Layer 7 of a small transformer language model trained on English Wikipedia (13 layers, counted from 0, width 64). Numbers have three digits each and are written without spaces.
A neuron's activation on a vector x is GELU(weights . x + bias), where the dot is the dot product.

Input weights of the MLP neurons that the questions are about. A number n stands for (n - 500) times 0.00071.
n15 (bias -0.082): 528562566367532452426570254301626423185510381821513528511499221688231280507365454509378379573381730390452315268212700613582425573506278307555405722307622618749291320337197326800605449445504474
n54 (bias -0.055): 272604543471421446541402746433496393354319406486332600629330439251441518428708190524524721563612429442411725539409522492541383359290820314415420464425555564372397196295351465668546402363695266
n66 (bias -0.101): 548516292623566741486719303215346492405536779504578439635525434253339333270472210546379543637272581213551500555399611361372496905559413296572358522516562254844360426450466404589153579504524638
n76 (bias -0.036): 501478119436500557662576607382150396549449628661356614491444494642419716652422434463480415292424503316485590702524323482444436485522609537380635432668519417417520706408580437599642369821668645
n80 (bias -0.109): 568736317397399297455234344388270291768557445461581752596551742664027348704485656298724552652488565610465247454452355408818385495651336353371816631529512381485526575410224265374774568487452918
n93 (bias -0.046): 251580356680135601290472681532315636314366667449526457491574445383422629525204605422486672518578313435414696441403708667491352656496368547385533376467537597460719372428393419608416654501438549
n101 (bias -0.058): 401409593536731510753769287360596338374554527383281554506528186570452422360400405432475497450585793601314555764323648264339294449235440256802390641390575384687466654517459283656472515553465262
n117 (bias -0.100): 259237507653626344493317599195029414800369372369576344719523544434470512413559458561300541580560676421349613702637432418504407457302593459384641518599581504211295488479434357557343082526686220
n124 (bias -0.030): 756577366399414676328467472663448456371514705524565185518541493526425536367417439566660433317481403348437547384434509436614664394474504649240342711460740624404411384461448477435319352587580529
n128 (bias -0.052): 505409435476516696969498307272607249610504501460424313468364382742426529590485501441541676522614600741362423510467464635838438717300403472445586528617680563577549279357248181560501371710472423
n157 (bias -0.060): 716562555462568502540678239602326481590505818478516254442260464421373488581272406194487449492491546733562407499217483385647327341703697461629314263593386420671341731550618373445572726504562442
n175 (bias -0.030): 300265400479436305467790358236393189567785569584549386386453627398569702481638513439379802350621552237598531468602563367658552771558437509565407304595673555569538809628477356653454366366391320
n197 (bias -0.080): 624566342664406515293498338495339477505451546525420498610232869675417376301382494478347653557572446481536344685393687495084571440564489349483509243301542509379703899622475164593815437429188375
n202 (bias -0.040): 599483529500473428384566523680298392434449497784646639602400605471712681476526384449697393493544483238446701488309196471537656532532539289567574349556741308417444451451867346673535654621551621
n220 (bias -0.103): 383455196481223604637242430723300378361357533589690655455278321374336283538337325541474693590653514458651180839304509679438518390529487667841566534391426528671459752518289338445548513544455561
n235 (bias -0.054): 401488409487572511511437551254317614546662484763612878623265537554334478387448362250513511384805585470611677346738703590487721538637342399466801390776352465639486376560392543497504732627640558
n239 (bias -0.083): 553319585574883486662549240456227556551266545745540604456475380491623292381537843602322489367237506483593557472476409215500373640338483669675178328597462452501389448648292614693260333535547588
n247 (bias -0.077): 583434330648649381567504307336522178428514638691328546334375286558580183496387462434226513546727650179370847545771790571622629253390578628471553416491653606462436799703515367428201408485435241
n278 (bias -0.072): 670237457413358459652384727311380632426502555672512488448598397434463443446605380564633438687425628373392693325735436542746360642193791386549773485531568474356604585516339503571402489425469445
n283 (bias -0.021): 509769556573427495319347551417477394342597449656625506637446869402539464587613428584404524474493279477449566567610715580467485471609657742630679552609518615642458483413688424761481502482386500
n292 (bias -0.059): 499608337299350341657826475586411314402404542631338436526303541297377702493714453545367748370306495185503406305401518364534128554566485422445627425461287447410454696614453513740423561677614566
n295 (bias -0.096): 799178546345254457442523414273406427441498498607580577398163678712463430360695213509510566476278651613532486561479224779199597697550418579673257530452486238536715470497480559647561584693659485
n298 (bias -0.016): 575343726409211444548527427594491491316386557579528561351673297467404479581574415318669232424347823587616517420498277400544426578186533298476468371456643727467652571752533496515570484539431212
n310 (bias -0.062): 666597308332413382609330183434433340412690523693431377644410499423461429461743323490774414547621402333270452307319360763485285568567385574445596710346528392535408574455298401768472298643522574
n320 (bias -0.070): 271555450351647475601426420473364305463390388518515195811484657507486468518317481422709588467565692179495546313459358450581355707602373481493613680184508730371521385490388620462466596647552279
n321 (bias -0.083): 404335593597575562493676427389313425645568500318373268444549480763383584553672382337532686403410619569641095345271551334534300410434508371508770524481708618496495334353396295790486701322642350
n329 (bias -0.070): 465747494530577424718331427435464615374676591566705436395372551598428484321613629243635210465584583350596737633497597359508312389145385441514570390679568652583443771525737220629368508651873283
n332 (bias -0.096): 830529267652305505440292469451174539049476700501425618445580440445235521768561351228443518424287490573512395787357441600501246665365490464538497452588558401783276718413530322427410678319610590
n350 (bias -0.086): 344560526240437484653493276256446505382589534637325422619546577759419489505286430608392581797335283468269330210175638569696368435416432527527571419586557509479629395299663358530390611705470694
n356 (bias -0.027): 593457697360282504347339559630561577461690490562631347690544637752525379503370451734535581354477604457359399420510534562767187357522556621199513559612603513504525367700725322486534599566571523
n371 (bias -0.118): 527451457474673310748440753573498511266418812593439383516347485449401269744385608419372460512494770387619674565499661519468908220407350349331418276724281678604386570517391501866550536451666656
n372 (bias -0.099): 250731599674698468788583401451637313487378521539613377656396565458388728367368293427581439702116683341459464706405344255389519454394396320549570389680445414530577475425396541487490575571794485

Each question shows a token from some text and the vector x that enters the MLP there. A number n stands for (n - 500) times 0.013.

"\n": 526430470281458658507558484395536614423723419446448551381571466321774597600472669491403451559422488474694665447518483460423559557553480582482513532502477637570572519506426532419445295452527316
The most active neuron and its activation: n175, at about 1.6

"cur": 539372363580660700497634432593484546653668277505412406385585446394515513537564484546414523594480395533671418421592498367552513492617511564330524637475370624568571489455528473300606432428482336
Which two neurons fire most, strongest first? n321, n175

"p": 512543519473558501452725377402585630563648508335510474599588460392584497611428588560374385591567309628719463513575550532497608456541541443448356657548403446514417564364407442425479489320518395
The most active neuron and its activation: n157, at about 0.68

" record": 624564397453409698336600437564533599590704377249535643350551505500642536421509564484520454440349405505796552486563430553442490379630519520355485508478316637536400624524518570499526427409385478
Which of these neurons fires most? n197

" as": 529522409285417821431553399653484557560538396459488537495657481423630576417512504523408466582509377434736539466416421671485383402628515490556525560605491585392518528371599609437570444446436334
Which of these neurons fires most? n124

"20": 587481428384393571401655548405603748385688170417464555357523363522760559394601500466546441406538493481542522418550456489522526469669566569399470675470445536528700546409459562464562456404392498
Which three neurons fire most, strongest first? n295, n278, n124

"rd": 654511407510446748515599468484525623520572373401567554508524415486611588537493503573468340379327270551555567476488493410308510555600481543285499576555477601506675612506603576381548390287416488
Which of these neurons fires most? n124

" 10": 564533355371608776528520486487538647479629389341581634303530395465742532492570478422569500476434535560716461463506574546537509321491448563491380708361393467480464520619467408344583494434439532
Which three neurons fire most, strongest first? n220, n124, n101

"man": 590521405591609663663533554539582472552570354414512464440566452444537564397402428432445440640392440483723519513539469451497497347641560526286580727444217397563523436448570568392628546532420405
Which two neurons fire most, strongest first? n372, n157

"id": 570619320512525531385554403529536731635621215409454500450520479422556546593557461508561400562321315328520514414539359576520497424704599567389494596409420506636608575416505534506631484337512578
Which of these neurons fires most? n310

".": 568525310278543618536575477490514596360701478384470586452510359398764579597408595552355398613404384552597533456277458493499458523586643514639428533537410455478601540531544558393580575561419434
The most active neuron and its activation: n157, at about 1.4

"\"": 580603438366405634591599457389486582394745378311542586417572441372718667438530563574451443493358414501560678565423382458501464487658483434488498653444296523473642502446580563446567529527404402
The most active neuron and its activation: n292, at about 0.3

" Martin": 462519441439452671423471540543398597453604191256474613508667389448770551361503585642581504504473490455542575476582451588428540331630461575292514629403440518562511557445437695490613379445447502
The most active neuron and its activation: n124, at about 0.34

"ł": 440411428394520627464481507455509622563533254311490567530669511564779454485405509671558350507473351461485504474537380532431541613706475560333534584363568575546644512468524543198562528379520558
The most active neuron and its activation: n320, at about 0.74

"r": 625508397491489588626459495629410565519635186457572606384508486570553437520485647524418469587447488430615430646555484467417526450614459427307505657394439484481596456507499431350729396318574609
Which two neurons fire most, strongest first? n80, n197

"ri": 440431385486579600447544336562585476565630363358546554460709486403412539615464367580512510521476509422652477533522469413578500393677544530405433616364477512584591446443580639174548575332597550
Which of these neurons fires most? n80

"im": 469571436380426567491482480474528694540738246454465581460540376487772493572584535487555280444504334353387550513590403477439489441676484394334505647487586469600593620417510674443668471479419522
The most active neuron and its activation: n310, at about 1

"pi": 364554372518633487502702469420472747524663378403401499420601387438717449567563543545481411574308395481528494358503508482637499415665504561370389592591529476637591412381557543469485382411582545
Which two neurons fire most, strongest first? n350, n239

" (": 567447341303420738538545452513512611527675274431496493447573517489741703461463627433444417525414325413589595433495500495589532650670482605540557530400446486465566505511545472262567476487468343
Which three neurons fire most, strongest first? n175, n320, n124

"ea": 484472408414468569588681601590583651521583357360631414366618348484639491699527476599441508473404320376598582499584449533520506437504403433595340581516267503541609479550571606536446483321463482
The most active neuron and its activation: n371, at about 0.11

" ": 403493421337555687555403549494517634497521307283669509370479531486768542553531512406447470498497427468563574569449511618610403545675716520417404541509436447562526419440554499368615425479563303
Which two neurons fire most, strongest first? n54, n356

" the": 495502436346575787422524604536497567465724370355535656429564517475699582501459486543426658585400459438741448411255410545449492516389624561500351571557367535371552514428524551434619447453509451
Which of these neurons fires most? n54

" ma": 333459490358541672532565486525530712509521394295528470354585361491702512603414515546465333584389574488585638497433514515636475421536628371391563675489352429625421438404593622434594499522536410
Which of these neurons fires most? n101

"31": 467604465561440664447610417459586782439711327346489614331489405476742594552534374459502436527409513424594481503518506598508571372601476517463458614510365531545705529550539570397449429411238409
The most active neuron and its activation: n298, at about 0.11

" K": 464466466512579792552320543512413537468661273354557547468580485520715655415408593666521305562410471470576552533543482664469583481678456501377452634435400461444477607452603460372544395394447350
Which of these neurons fires most? n117

" |": 503504376382567753434508557390334574532595381444582654404613387395839726625522620435422362653439325417642511434464476475577390549486614500510502510513416559499576419480441539499540463463403462
Which of these neurons fires most? n278